Layer 5 of a small transformer language model trained on English Wikipedia (9 layers, counted from 0, width 128).
A neuron's activation on a vector x is SiLU(gate . x + bias) times (in . x + bias), where the dot is the dot product.

Input weights of the MLP neurons that the questions are about. A number n stands for (n - 128) times 0.0029.
n11 gate (bias -0.168): 116, 177, 147, 156, 104, 81, 141, 140, 135, 156, 104, 152, 134, 165, 100, 151, 105, 132, 106, 115, 118, 176, 115, 157, 75, 112, 126, 142, 133, 193, 160, 85, 168, 127, 178, 93, 148, 125, 83, 56, 171, 141, 200, 115, 112, 125, 71, 139, 116, 112, 149, 73, 141, 149, 189, 160, 212, 140, 113, 90, 138, 191, 171, 118, 102, 129, 156, 151, 160, 146, 143, 180, 149, 139, 133, 152, 67, 119, 146, 138, 158, 111, 143, 127, 136, 147, 175, 129, 155, 114, 132, 106, 121, 149, 115, 97, 140, 170, 116, 124, 168, 129, 111, 158, 135, 101, 78, 88, 147, 188, 193, 159, 125, 120, 115, 108, 119, 133, 195, 113, 79, 80, 175, 148, 61, 103, 161, 175
n18 gate (bias -0.082): 164, 213, 140, 112, 113, 138, 168, 144, 87, 144, 71, 98, 172, 193, 131, 159, 178, 225, 147, 163, 86, 159, 110, 152, 149, 141, 151, 107, 130, 129, 171, 141, 130, 135, 148, 126, 141, 135, 117, 84, 110, 108, 95, 138, 114, 107, 65, 123, 104, 156, 131, 95, 136, 162, 129, 113, 87, 157, 183, 171, 132, 137, 119, 171, 190, 125, 168, 130, 187, 171, 111, 174, 144, 91, 98, 127, 158, 104, 121, 135, 115, 148, 88, 88, 137, 138, 164, 176, 83, 8, 126, 97, 133, 170, 176, 149, 145, 114, 118, 77, 187, 73, 127, 158, 50, 141, 154, 156, 127, 148, 147, 139, 163, 129, 77, 87, 162, 126, 150, 174, 88, 91, 96, 137, 108, 148, 113, 168
n168 gate (bias -0.032): 156, 134, 119, 123, 148, 125, 174, 171, 126, 141, 188, 77, 145, 174, 170, 119, 173, 115, 151, 86, 147, 116, 92, 115, 166, 43, 88, 134, 140, 159, 168, 139, 36, 129, 105, 110, 126, 108, 177, 153, 169, 128, 102, 99, 111, 118, 135, 65, 229, 103, 35, 144, 68, 91, 126, 109, 143, 133, 159, 143, 221, 76, 85, 131, 119, 115, 154, 136, 156, 157, 132, 144, 124, 86, 120, 114, 201, 90, 142, 114, 158, 145, 138, 82, 177, 109, 189, 125, 118, 125, 151, 132, 177, 121, 111, 134, 133, 112, 141, 96, 97, 180, 181, 167, 126, 163, 119, 134, 144, 84, 194, 157, 135, 159, 133, 120, 134, 111, 71, 161, 142, 169, 64, 103, 126, 178, 151, 133
n185 gate (bias 0.072): 61, 118, 146, 123, 116, 66, 176, 133, 90, 125, 169, 117, 108, 114, 152, 130, 112, 128, 91, 35, 119, 176, 173, 95, 113, 182, 163, 142, 98, 122, 174, 142, 176, 121, 76, 125, 153, 156, 126, 78, 150, 168, 131, 153, 106, 86, 85, 115, 157, 110, 138, 49, 201, 131, 135, 137, 129, 176, 102, 151, 130, 127, 139, 115, 156, 86, 128, 84, 108, 168, 151, 125, 104, 172, 82, 110, 39, 114, 123, 83, 191, 168, 140, 170, 119, 98, 145, 104, 81, 143, 115, 139, 154, 153, 75, 118, 107, 119, 179, 155, 69, 114, 167, 58, 155, 110, 109, 128, 64, 149, 128, 48, 93, 152, 118, 104, 113, 79, 207, 105, 151, 110, 134, 93, 139, 125, 49, 161
n217 gate (bias -0.112): 123, 139, 135, 90, 178, 168, 118, 156, 124, 127, 193, 128, 138, 125, 112, 95, 122, 120, 140, 125, 95, 132, 182, 173, 100, 60, 126, 91, 88, 88, 86, 172, 163, 149, 152, 126, 198, 127, 200, 145, 142, 143, 136, 77, 161, 159, 98, 183, 205, 102, 181, 122, 108, 117, 76, 120, 174, 124, 68, 128, 77, 119, 154, 107, 161, 129, 172, 147, 134, 166, 138, 48, 45, 165, 130, 126, 122, 179, 130, 108, 91, 89, 66, 132, 97, 121, 96, 104, 110, 89, 176, 144, 137, 85, 124, 206, 146, 149, 61, 144, 150, 116, 77, 147, 132, 152, 37, 124, 145, 105, 148, 106, 146, 197, 104, 170, 164, 145, 151, 205, 137, 101, 125, 102, 43, 101, 100, 157
n251 gate (bias -0.061): 80, 111, 53, 151, 124, 100, 177, 139, 151, 156, 112, 148, 138, 111, 132, 80, 162, 219, 124, 83, 129, 115, 145, 137, 181, 172, 154, 112, 160, 84, 165, 132, 131, 136, 45, 188, 95, 159, 116, 134, 108, 109, 138, 144, 156, 75, 143, 84, 103, 137, 166, 120, 144, 175, 101, 157, 108, 154, 95, 139, 140, 113, 142, 183, 91, 134, 145, 149, 77, 160, 105, 118, 76, 146, 87, 169, 118, 73, 98, 140, 158, 147, 142, 50, 104, 103, 118, 123, 142, 208, 74, 111, 90, 155, 171, 167, 146, 176, 184, 100, 115, 137, 101, 80, 78, 135, 147, 165, 88, 141, 131, 144, 118, 66, 76, 173, 204, 93, 134, 131, 137, 102, 102, 146, 111, 162, 142, 195
n318 gate (bias -0.133): 114, 134, 131, 79, 127, 106, 148, 97, 151, 128, 144, 128, 135, 128, 173, 133, 138, 179, 182, 116, 137, 115, 139, 113, 56, 161, 103, 169, 116, 80, 128, 102, 202, 155, 208, 105, 175, 95, 136, 192, 87, 143, 105, 136, 115, 156, 116, 41, 150, 86, 140, 167, 59, 101, 76, 163, 153, 152, 135, 204, 133, 123, 147, 121, 131, 164, 140, 181, 53, 136, 97, 155, 80, 116, 125, 106, 132, 170, 100, 164, 172, 123, 131, 144, 129, 63, 141, 111, 91, 158, 146, 131, 122, 97, 139, 90, 145, 197, 135, 122, 57, 101, 129, 168, 145, 126, 124, 160, 114, 141, 186, 84, 147, 119, 112, 133, 149, 149, 156, 146, 128, 150, 172, 88, 120, 176, 181, 130
n11 in (bias -0.071): 118, 158, 184, 124, 102, 124, 75, 108, 154, 177, 80, 102, 170, 98, 136, 152, 123, 121, 137, 65, 145, 162, 153, 174, 98, 124, 124, 146, 148, 211, 115, 146, 117, 127, 166, 149, 164, 158, 97, 144, 106, 125, 158, 128, 133, 127, 158, 97, 130, 112, 140, 113, 120, 153, 216, 132, 202, 135, 123, 109, 130, 160, 142, 136, 115, 152, 121, 130, 112, 140, 87, 139, 131, 167, 108, 136, 68, 113, 144, 124, 141, 85, 173, 153, 109, 147, 150, 124, 204, 120, 144, 149, 91, 132, 145, 125, 110, 171, 81, 81, 159, 148, 135, 155, 121, 141, 103, 123, 149, 177, 156, 180, 136, 121, 70, 118, 126, 153, 167, 139, 143, 156, 131, 116, 178, 127, 106, 103
n18 in (bias -0.038): 158, 146, 116, 119, 78, 178, 79, 85, 110, 92, 162, 163, 115, 157, 152, 146, 150, 139, 118, 123, 134, 141, 142, 114, 148, 83, 125, 96, 153, 80, 147, 68, 97, 147, 143, 107, 91, 132, 161, 197, 125, 127, 111, 184, 68, 150, 165, 183, 64, 113, 76, 148, 80, 134, 147, 202, 147, 84, 61, 117, 173, 28, 89, 111, 150, 112, 149, 90, 70, 88, 112, 129, 189, 67, 78, 187, 137, 167, 146, 146, 165, 137, 163, 101, 119, 129, 144, 116, 178, 138, 209, 78, 93, 172, 125, 76, 115, 156, 40, 119, 125, 140, 131, 97, 149, 113, 68, 174, 124, 137, 88, 126, 161, 144, 99, 145, 151, 156, 106, 179, 75, 129, 132, 179, 81, 176, 109, 83
n168 in (bias 0.073): 157, 112, 143, 136, 167, 109, 104, 171, 115, 200, 150, 122, 164, 129, 101, 161, 113, 75, 113, 126, 117, 203, 106, 114, 142, 115, 172, 144, 107, 102, 145, 81, 122, 98, 127, 107, 144, 122, 199, 188, 211, 139, 125, 131, 95, 159, 47, 143, 62, 118, 140, 107, 149, 93, 152, 117, 150, 112, 129, 91, 98, 146, 113, 110, 143, 89, 111, 152, 92, 99, 125, 110, 180, 131, 80, 115, 115, 112, 157, 112, 161, 118, 183, 97, 85, 152, 142, 135, 145, 83, 170, 161, 156, 127, 97, 163, 137, 57, 153, 147, 126, 132, 76, 96, 96, 113, 161, 103, 207, 124, 121, 144, 59, 172, 179, 79, 138, 133, 110, 115, 134, 142, 152, 123, 181, 164, 148, 139
n185 in (bias 0.041): 132, 136, 153, 144, 141, 161, 173, 189, 127, 103, 89, 91, 99, 84, 111, 150, 189, 159, 131, 145, 143, 141, 118, 121, 115, 168, 59, 85, 139, 161, 158, 156, 141, 131, 91, 175, 111, 151, 126, 143, 162, 167, 65, 147, 168, 125, 134, 71, 147, 130, 92, 106, 117, 101, 159, 116, 161, 178, 155, 131, 125, 134, 170, 178, 138, 130, 119, 131, 130, 150, 132, 112, 124, 147, 112, 112, 80, 96, 142, 132, 160, 96, 157, 77, 175, 106, 129, 145, 97, 126, 58, 152, 112, 99, 139, 150, 124, 165, 110, 115, 134, 115, 163, 88, 122, 127, 125, 105, 115, 69, 87, 164, 154, 153, 63, 120, 110, 106, 168, 111, 110, 91, 146, 100, 92, 115, 119, 147
n217 in (bias -0.022): 183, 161, 177, 132, 136, 105, 89, 111, 116, 146, 132, 118, 79, 159, 143, 39, 97, 167, 81, 173, 183, 75, 161, 177, 110, 170, 185, 152, 160, 75, 137, 170, 165, 87, 130, 111, 94, 184, 111, 122, 141, 85, 148, 131, 116, 125, 117, 175, 92, 147, 106, 87, 119, 76, 77, 175, 129, 137, 112, 11, 127, 19, 51, 187, 128, 105, 45, 167, 95, 88, 135, 118, 122, 159, 146, 138, 169, 154, 88, 143, 95, 148, 106, 113, 126, 105, 109, 142, 161, 180, 168, 119, 185, 97, 55, 132, 105, 165, 82, 153, 143, 93, 122, 145, 182, 90, 101, 121, 155, 78, 91, 100, 121, 52, 121, 109, 177, 169, 168, 129, 140, 129, 207, 93, 126, 170, 116, 115
n251 in (bias -0.026): 98, 113, 90, 176, 119, 104, 169, 141, 151, 129, 147, 205, 158, 153, 154, 118, 139, 102, 144, 90, 128, 180, 111, 33, 138, 108, 116, 122, 171, 183, 143, 98, 207, 75, 98, 65, 143, 168, 72, 106, 125, 74, 140, 133, 93, 149, 149, 200, 128, 100, 105, 90, 135, 139, 172, 89, 117, 130, 132, 147, 190, 148, 158, 111, 118, 141, 151, 145, 158, 69, 211, 123, 143, 70, 92, 163, 75, 133, 131, 61, 177, 113, 63, 114, 106, 119, 172, 165, 86, 114, 110, 99, 125, 147, 97, 37, 133, 110, 125, 154, 84, 138, 134, 83, 130, 129, 106, 104, 94, 152, 185, 145, 121, 154, 86, 91, 128, 40, 134, 155, 109, 167, 165, 121, 153, 140, 151, 92
n318 in (bias -0.110): 129, 69, 118, 150, 112, 85, 96, 141, 173, 125, 158, 98, 116, 48, 163, 119, 174, 96, 117, 155, 180, 157, 83, 60, 65, 109, 180, 136, 127, 113, 142, 141, 186, 108, 132, 101, 156, 126, 160, 152, 180, 61, 143, 171, 154, 179, 83, 112, 82, 165, 116, 138, 123, 137, 149, 201, 125, 119, 132, 161, 145, 160, 172, 139, 118, 114, 151, 135, 127, 110, 122, 122, 162, 125, 82, 154, 106, 103, 136, 144, 150, 91, 113, 139, 120, 82, 147, 109, 146, 117, 182, 129, 197, 90, 160, 123, 90, 98, 150, 163, 87, 124, 149, 113, 56, 134, 148, 113, 143, 166, 155, 146, 75, 65, 140, 124, 151, 133, 149, 154, 124, 201, 179, 130, 76, 160, 156, 117

Each question shows a token from some text and the vector x that enters the MLP there. A number n stands for (n - 128) times 0.097.

"igh": 108, 139, 141, 126, 117, 127, 132, 131, 147, 131, 130, 123, 133, 132, 130, 115, 79, 125, 107, 145, 125, 141, 110, 122, 99, 130, 104, 134, 143, 135, 134, 94, 122, 110, 142, 158, 149, 129, 141, 121, 99, 150, 113, 128, 115, 106, 121, 104, 112, 141, 146, 165, 153, 120, 109, 121, 121, 109, 139, 116, 130, 133, 143, 134, 151, 68, 121, 136, 126, 163, 131, 163, 136, 139, 139, 130, 136, 114, 157, 142, 116, 132, 138, 144, 108, 139, 126, 111, 139, 139, 103, 125, 121, 127, 124, 136, 126, 106, 123, 147, 123, 107, 124, 134, 118, 147, 125, 122, 154, 150, 131, 101, 119, 111, 103, 109, 112, 150, 114, 114, 120, 118, 138, 139, 180, 133, 143, 125
Which two neurons fire most, strongest first? n251, n11

",": 125, 127, 146, 131, 122, 142, 143, 132, 126, 124, 129, 134, 107, 111, 124, 94, 118, 135, 106, 145, 149, 98, 113, 120, 142, 126, 122, 134, 134, 141, 162, 113, 108, 111, 137, 121, 121, 124, 133, 122, 96, 149, 137, 124, 134, 124, 129, 141, 111, 125, 138, 106, 118, 129, 120, 123, 158, 118, 148, 123, 110, 143, 139, 146, 144, 120, 141, 136, 131, 149, 135, 136, 137, 132, 109, 119, 132, 126, 100, 122, 123, 120, 131, 149, 144, 144, 110, 119, 118, 128, 167, 125, 130, 120, 112, 106, 157, 128, 136, 140, 111, 129, 121, 116, 126, 125, 109, 119, 148, 122, 95, 163, 122, 139, 49, 138, 138, 125, 110, 142, 123, 103, 135, 122, 142, 131, 157, 132
The neuron with the highest activation: n217

"ett": 94, 118, 147, 117, 134, 156, 149, 126, 154, 115, 99, 105, 148, 109, 134, 115, 118, 111, 119, 141, 120, 127, 88, 125, 141, 145, 141, 137, 125, 165, 128, 122, 118, 129, 140, 144, 167, 117, 122, 132, 131, 166, 134, 126, 147, 84, 143, 140, 126, 137, 113, 130, 151, 155, 125, 134, 155, 86, 128, 147, 131, 133, 129, 119, 137, 121, 129, 130, 136, 111, 116, 132, 146, 139, 135, 118, 135, 146, 124, 126, 137, 134, 140, 151, 128, 127, 123, 100, 142, 143, 118, 122, 143, 116, 92, 139, 122, 143, 130, 132, 117, 127, 111, 128, 118, 105, 87, 137, 138, 103, 111, 119, 146, 100, 86, 141, 98, 145, 120, 113, 97, 122, 117, 131, 152, 125, 116, 124
The neuron with the highest activation: n251

" debut": 76, 114, 127, 115, 117, 136, 149, 145, 133, 135, 145, 102, 120, 129, 125, 107, 155, 141, 115, 150, 129, 124, 135, 124, 137, 105, 144, 138, 135, 115, 116, 112, 114, 122, 131, 157, 169, 129, 118, 108, 133, 116, 108, 144, 109, 136, 90, 115, 105, 99, 148, 113, 113, 124, 109, 139, 152, 132, 160, 138, 132, 104, 146, 142, 142, 125, 136, 116, 120, 138, 145, 141, 116, 151, 109, 126, 120, 97, 119, 141, 133, 136, 145, 129, 105, 134, 106, 112, 109, 129, 136, 126, 145, 129, 140, 142, 134, 106, 129, 133, 113, 119, 133, 135, 128, 128, 113, 134, 166, 137, 125, 138, 147, 89, 83, 152, 129, 126, 138, 128, 119, 116, 134, 120, 169, 126, 140, 126
The neuron with the highest activation: n318

" status": 137, 110, 143, 97, 117, 132, 162, 134, 107, 149, 144, 118, 130, 115, 99, 113, 115, 124, 141, 123, 122, 127, 128, 125, 149, 140, 128, 154, 124, 114, 139, 136, 131, 113, 108, 147, 132, 96, 110, 141, 125, 140, 114, 151, 123, 114, 136, 119, 108, 124, 124, 131, 121, 118, 129, 110, 163, 129, 123, 136, 115, 148, 137, 139, 149, 138, 124, 123, 116, 141, 130, 133, 148, 119, 120, 136, 112, 133, 140, 146, 124, 145, 169, 131, 116, 127, 115, 99, 103, 132, 132, 138, 146, 124, 112, 113, 155, 127, 106, 117, 103, 117, 121, 112, 127, 131, 99, 118, 163, 139, 128, 128, 142, 130, 50, 122, 128, 132, 129, 137, 130, 127, 150, 123, 163, 110, 150, 126
The neuron with the highest activation: n185

" and": 132, 135, 136, 123, 116, 123, 123, 117, 121, 120, 102, 124, 122, 97, 119, 96, 106, 143, 99, 121, 162, 103, 115, 120, 135, 126, 124, 142, 138, 121, 129, 106, 130, 131, 118, 132, 109, 135, 133, 119, 102, 145, 125, 145, 109, 114, 150, 129, 117, 143, 121, 134, 154, 142, 123, 148, 142, 129, 141, 128, 121, 147, 143, 138, 127, 130, 146, 141, 117, 148, 143, 165, 99, 147, 112, 112, 133, 120, 126, 124, 119, 118, 140, 121, 140, 116, 132, 128, 135, 121, 160, 129, 151, 135, 127, 129, 164, 107, 126, 150, 118, 140, 119, 113, 128, 136, 103, 121, 143, 130, 103, 149, 134, 119, 44, 141, 129, 141, 123, 140, 123, 112, 127, 125, 142, 120, 141, 105
Which two neurons fire most, strongest first? n168, n11

"ult": 154, 128, 161, 147, 117, 162, 144, 147, 118, 128, 122, 119, 135, 124, 96, 110, 125, 132, 136, 124, 133, 127, 122, 165, 157, 130, 130, 158, 134, 126, 106, 115, 137, 105, 129, 149, 147, 126, 111, 108, 115, 140, 152, 141, 113, 133, 124, 89, 107, 107, 128, 140, 110, 130, 129, 110, 165, 130, 126, 148, 142, 148, 144, 116, 134, 144, 111, 138, 123, 143, 147, 111, 138, 117, 143, 157, 123, 129, 140, 126, 124, 149, 141, 133, 127, 135, 106, 119, 122, 109, 127, 149, 143, 121, 103, 150, 98, 104, 121, 128, 86, 119, 121, 123, 125, 120, 101, 128, 151, 112, 123, 131, 134, 102, 70, 123, 115, 123, 103, 112, 130, 133, 121, 111, 155, 130, 142, 126
The most active neuron and its activation: n18, at about 0.48

" rele": 130, 131, 151, 113, 119, 123, 107, 150, 128, 131, 139, 115, 126, 134, 116, 126, 104, 108, 142, 142, 118, 134, 128, 117, 146, 143, 153, 159, 128, 94, 132, 92, 122, 121, 135, 121, 153, 124, 108, 139, 126, 132, 107, 136, 120, 113, 115, 95, 106, 117, 145, 164, 118, 105, 107, 136, 179, 122, 134, 128, 137, 130, 124, 151, 125, 133, 124, 141, 123, 148, 136, 118, 127, 132, 146, 125, 135, 112, 165, 124, 136, 132, 139, 113, 120, 131, 117, 98, 115, 117, 112, 158, 147, 95, 112, 142, 141, 128, 135, 132, 102, 120, 94, 132, 138, 129, 98, 126, 137, 134, 139, 151, 130, 124, 82, 129, 146, 127, 142, 131, 134, 93, 146, 128, 154, 109, 146, 120
The neuron with the highest activation: n217

"y": 135, 133, 136, 132, 132, 148, 140, 125, 134, 138, 136, 120, 137, 103, 86, 131, 123, 118, 130, 113, 117, 123, 105, 114, 157, 127, 115, 145, 130, 173, 151, 124, 156, 139, 129, 142, 123, 124, 95, 118, 114, 139, 140, 126, 136, 137, 119, 120, 110, 146, 141, 131, 129, 117, 125, 130, 139, 104, 159, 96, 157, 131, 149, 124, 139, 107, 137, 137, 134, 117, 137, 149, 136, 135, 126, 139, 127, 166, 136, 146, 121, 108, 150, 141, 102, 113, 141, 115, 116, 131, 126, 111, 141, 124, 119, 127, 135, 120, 133, 125, 99, 125, 116, 117, 109, 118, 86, 137, 159, 110, 102, 115, 141, 106, 52, 126, 122, 120, 125, 126, 128, 131, 124, 130, 173, 123, 139, 122
The neuron with the highest activation: n11

" ag": 135, 129, 147, 123, 127, 116, 153, 149, 126, 144, 122, 108, 125, 117, 126, 125, 124, 127, 158, 157, 118, 147, 134, 102, 114, 137, 122, 129, 150, 128, 91, 127, 126, 123, 135, 142, 136, 119, 120, 107, 147, 147, 130, 133, 107, 123, 108, 65, 127, 129, 128, 128, 137, 113, 102, 134, 152, 119, 115, 118, 144, 171, 143, 126, 140, 132, 133, 151, 136, 98, 127, 153, 142, 129, 139, 167, 129, 141, 120, 133, 122, 139, 133, 142, 136, 137, 97, 93, 140, 117, 145, 105, 151, 121, 122, 145, 126, 104, 131, 135, 118, 127, 98, 145, 117, 115, 115, 122, 129, 102, 123, 161, 112, 81, 108, 139, 141, 131, 117, 132, 132, 94, 122, 141, 117, 110, 126, 122
The neuron with the highest activation: n318

"ural": 142, 150, 126, 108, 111, 141, 154, 104, 135, 124, 155, 100, 135, 116, 106, 115, 114, 116, 146, 123, 122, 107, 143, 142, 121, 147, 124, 131, 125, 145, 127, 133, 143, 128, 126, 148, 153, 128, 122, 106, 135, 114, 133, 128, 128, 137, 125, 114, 115, 119, 138, 126, 120, 136, 118, 119, 153, 132, 123, 143, 131, 145, 144, 126, 157, 107, 126, 146, 105, 118, 153, 139, 127, 126, 144, 143, 128, 145, 167, 127, 140, 119, 136, 149, 104, 121, 112, 79, 137, 121, 138, 131, 137, 125, 112, 135, 126, 110, 128, 123, 111, 128, 128, 122, 134, 100, 118, 116, 150, 121, 107, 146, 125, 91, 44, 115, 106, 143, 129, 128, 134, 136, 122, 107, 149, 136, 161, 129
Which two neurons fire most, strongest first? n11, n318

" died": 103, 99, 147, 91, 104, 134, 142, 137, 138, 127, 115, 104, 118, 143, 118, 110, 128, 130, 128, 119, 137, 119, 125, 124, 143, 139, 127, 126, 134, 129, 137, 129, 94, 112, 122, 147, 145, 101, 124, 112, 120, 126, 122, 153, 123, 117, 128, 132, 92, 117, 128, 142, 126, 119, 121, 137, 157, 132, 135, 146, 105, 148, 127, 139, 147, 113, 137, 128, 112, 130, 114, 148, 139, 137, 100, 128, 116, 159, 125, 138, 98, 137, 136, 125, 89, 141, 133, 101, 130, 125, 170, 106, 136, 123, 121, 129, 142, 117, 121, 141, 119, 132, 133, 147, 114, 132, 96, 134, 142, 111, 120, 147, 151, 130, 72, 149, 152, 133, 131, 121, 137, 116, 143, 140, 141, 114, 169, 141
The neuron with the highest activation: n18

" that": 122, 116, 122, 115, 99, 150, 133, 132, 126, 152, 112, 144, 118, 96, 110, 107, 138, 119, 121, 135, 140, 119, 148, 125, 139, 123, 144, 128, 124, 133, 155, 104, 98, 127, 130, 143, 128, 138, 102, 120, 103, 147, 123, 116, 138, 121, 113, 121, 122, 131, 125, 128, 127, 126, 127, 139, 151, 116, 146, 131, 120, 139, 118, 139, 140, 135, 136, 127, 138, 133, 124, 132, 95, 129, 114, 116, 125, 160, 126, 109, 90, 126, 148, 126, 136, 135, 124, 92, 110, 119, 154, 156, 136, 130, 129, 124, 143, 141, 142, 115, 115, 134, 123, 111, 128, 122, 104, 127, 132, 123, 124, 161, 132, 121, 47, 142, 137, 139, 123, 141, 145, 122, 138, 108, 155, 123, 164, 134
The neuron with the highest activation: n168

"8": 139, 120, 148, 114, 117, 155, 138, 109, 144, 131, 149, 113, 136, 95, 107, 129, 131, 127, 120, 128, 127, 112, 114, 141, 117, 134, 128, 150, 136, 104, 131, 119, 147, 110, 131, 126, 133, 102, 129, 118, 140, 157, 142, 133, 130, 133, 117, 134, 114, 110, 155, 132, 127, 111, 128, 134, 159, 108, 132, 161, 126, 145, 144, 140, 148, 75, 126, 142, 98, 125, 139, 138, 128, 141, 120, 139, 99, 113, 117, 146, 109, 108, 134, 154, 123, 113, 131, 119, 127, 144, 143, 108, 123, 118, 135, 139, 120, 126, 140, 124, 100, 125, 134, 132, 123, 117, 111, 118, 155, 134, 110, 143, 149, 132, 51, 135, 127, 113, 131, 161, 121, 102, 121, 121, 134, 112, 145, 139
Which three neurons fire most, strongest first? n318, n11, n185

"ress": 142, 143, 178, 129, 116, 142, 152, 150, 158, 136, 139, 118, 121, 110, 112, 130, 103, 99, 142, 132, 137, 140, 123, 125, 127, 135, 122, 149, 116, 140, 124, 118, 135, 119, 119, 141, 127, 104, 109, 135, 142, 121, 96, 131, 125, 109, 136, 119, 102, 126, 130, 139, 142, 123, 111, 141, 133, 128, 123, 138, 140, 126, 166, 130, 152, 117, 137, 119, 140, 131, 136, 132, 154, 150, 139, 156, 119, 114, 135, 121, 117, 111, 144, 151, 119, 123, 112, 72, 129, 119, 136, 122, 140, 121, 118, 137, 131, 116, 141, 125, 92, 133, 112, 113, 119, 106, 105, 129, 157, 123, 122, 145, 137, 114, 52, 133, 131, 128, 112, 129, 118, 130, 108, 114, 162, 130, 122, 147
The most active neuron and its activation: n185, at about 2.8

"ny": 130, 134, 114, 131, 116, 140, 146, 144, 142, 136, 116, 107, 128, 109, 122, 115, 126, 160, 124, 136, 147, 124, 98, 108, 152, 97, 144, 139, 153, 151, 136, 102, 110, 128, 135, 160, 144, 139, 102, 117, 94, 142, 139, 119, 138, 126, 105, 118, 118, 116, 131, 127, 129, 126, 106, 137, 131, 102, 157, 131, 137, 126, 115, 134, 138, 99, 129, 143, 145, 111, 129, 151, 137, 129, 113, 127, 127, 145, 125, 148, 122, 131, 132, 182, 104, 143, 137, 123, 130, 141, 121, 143, 141, 128, 118, 138, 123, 129, 130, 121, 131, 135, 94, 115, 108, 135, 92, 125, 170, 85, 108, 119, 132, 124, 66, 127, 123, 125, 123, 116, 151, 132, 127, 135, 127, 125, 133, 134
The neuron with the highest activation: n318

"er": 130, 106, 164, 124, 111, 137, 150, 145, 130, 147, 140, 128, 113, 109, 91, 115, 140, 111, 143, 125, 139, 128, 117, 119, 162, 148, 132, 152, 113, 149, 127, 120, 130, 123, 132, 155, 140, 122, 113, 124, 118, 135, 114, 138, 124, 126, 132, 121, 123, 111, 159, 124, 125, 111, 124, 123, 137, 130, 125, 129, 127, 140, 145, 134, 142, 106, 141, 122, 133, 130, 124, 143, 134, 119, 132, 148, 117, 149, 105, 145, 114, 124, 133, 138, 118, 130, 109, 119, 104, 117, 134, 131, 160, 120, 106, 146, 119, 127, 123, 127, 101, 135, 116, 130, 121, 126, 74, 145, 174, 111, 121, 130, 114, 116, 43, 116, 127, 130, 128, 149, 122, 123, 137, 125, 151, 114, 130, 148
The neuron with the highest activation: n185

" film": 111, 132, 132, 122, 114, 149, 136, 145, 129, 129, 151, 110, 141, 117, 102, 100, 148, 116, 151, 126, 146, 91, 108, 106, 115, 135, 134, 128, 149, 127, 134, 132, 116, 133, 132, 138, 155, 125, 108, 135, 130, 124, 94, 148, 115, 122, 125, 118, 139, 110, 144, 130, 130, 135, 113, 145, 148, 145, 125, 128, 128, 145, 141, 131, 149, 123, 135, 136, 128, 125, 135, 115, 123, 132, 108, 121, 97, 133, 145, 136, 144, 124, 130, 134, 120, 150, 103, 84, 110, 143, 157, 128, 131, 120, 122, 131, 144, 126, 129, 112, 104, 109, 134, 122, 130, 117, 103, 137, 158, 127, 113, 145, 143, 103, 41, 136, 129, 141, 126, 117, 113, 125, 153, 126, 146, 131, 139, 136
The neuron with the highest activation: n318

" signed": 110, 105, 129, 113, 98, 123, 126, 155, 127, 137, 141, 93, 130, 133, 99, 97, 128, 154, 119, 124, 143, 115, 110, 110, 123, 123, 120, 152, 117, 112, 118, 110, 90, 106, 145, 126, 142, 131, 119, 131, 143, 131, 118, 140, 135, 141, 95, 124, 103, 122, 110, 149, 128, 125, 125, 137, 151, 148, 135, 134, 124, 143, 129, 133, 143, 114, 130, 131, 122, 140, 134, 131, 125, 149, 117, 130, 132, 121, 134, 119, 107, 154, 141, 137, 97, 148, 115, 102, 120, 121, 143, 120, 138, 127, 129, 138, 136, 108, 134, 148, 116, 128, 139, 143, 139, 112, 86, 144, 131, 121, 125, 132, 126, 150, 72, 159, 134, 140, 134, 157, 105, 96, 158, 148, 166, 123, 158, 129
The most active neuron and its activation: n217, at about 1.4

" a": 126, 109, 127, 119, 118, 143, 130, 146, 121, 143, 137, 142, 134, 125, 131, 100, 135, 136, 127, 129, 151, 121, 129, 122, 156, 106, 120, 120, 149, 136, 157, 141, 120, 115, 134, 128, 121, 128, 119, 116, 119, 129, 122, 119, 102, 121, 127, 135, 107, 120, 136, 124, 136, 119, 116, 105, 149, 129, 127, 126, 131, 150, 135, 148, 118, 121, 132, 148, 123, 123, 130, 132, 129, 125, 118, 123, 126, 108, 132, 142, 109, 142, 156, 127, 118, 143, 124, 124, 135, 127, 148, 153, 143, 121, 108, 121, 152, 111, 134, 115, 98, 138, 93, 154, 135, 118, 128, 130, 132, 146, 157, 131, 121, 111, 29, 126, 128, 119, 130, 124, 124, 114, 140, 127, 140, 121, 154, 113
Which three neurons fire most, strongest first? n251, n11, n168

" Ch": 126, 150, 132, 117, 136, 131, 139, 133, 129, 127, 138, 106, 124, 137, 145, 112, 117, 154, 139, 139, 141, 133, 109, 119, 124, 136, 159, 159, 146, 153, 112, 122, 129, 108, 144, 113, 136, 132, 125, 95, 118, 117, 137, 114, 127, 120, 128, 131, 138, 120, 136, 123, 128, 126, 140, 93, 168, 141, 135, 122, 151, 137, 144, 133, 119, 114, 127, 142, 130, 91, 115, 129, 126, 121, 128, 130, 125, 121, 135, 118, 139, 125, 130, 127, 118, 146, 122, 105, 139, 143, 163, 114, 144, 148, 90, 143, 130, 118, 125, 141, 106, 124, 103, 129, 118, 133, 100, 84, 145, 130, 136, 140, 98, 84, 74, 149, 119, 142, 134, 129, 123, 139, 89, 146, 166, 115, 122, 122
The most active neuron and its activation: n11, at about 12

" In": 132, 152, 118, 98, 113, 151, 137, 129, 120, 135, 123, 140, 106, 120, 139, 122, 118, 148, 132, 133, 106, 134, 103, 89, 126, 127, 137, 151, 121, 122, 156, 103, 90, 117, 154, 139, 132, 136, 123, 118, 130, 134, 138, 118, 141, 119, 130, 119, 108, 149, 132, 135, 155, 116, 111, 131, 172, 120, 134, 130, 122, 148, 127, 128, 150, 122, 127, 143, 125, 105, 149, 96, 148, 117, 151, 128, 136, 126, 128, 103, 144, 118, 141, 153, 121, 118, 138, 112, 123, 130, 125, 106, 160, 135, 130, 92, 139, 119, 150, 121, 130, 120, 120, 134, 137, 124, 112, 117, 119, 131, 136, 149, 129, 91, 70, 137, 119, 137, 121, 139, 152, 90, 138, 115, 124, 124, 136, 113
Which three neurons fire most, strongest first? n18, n318, n168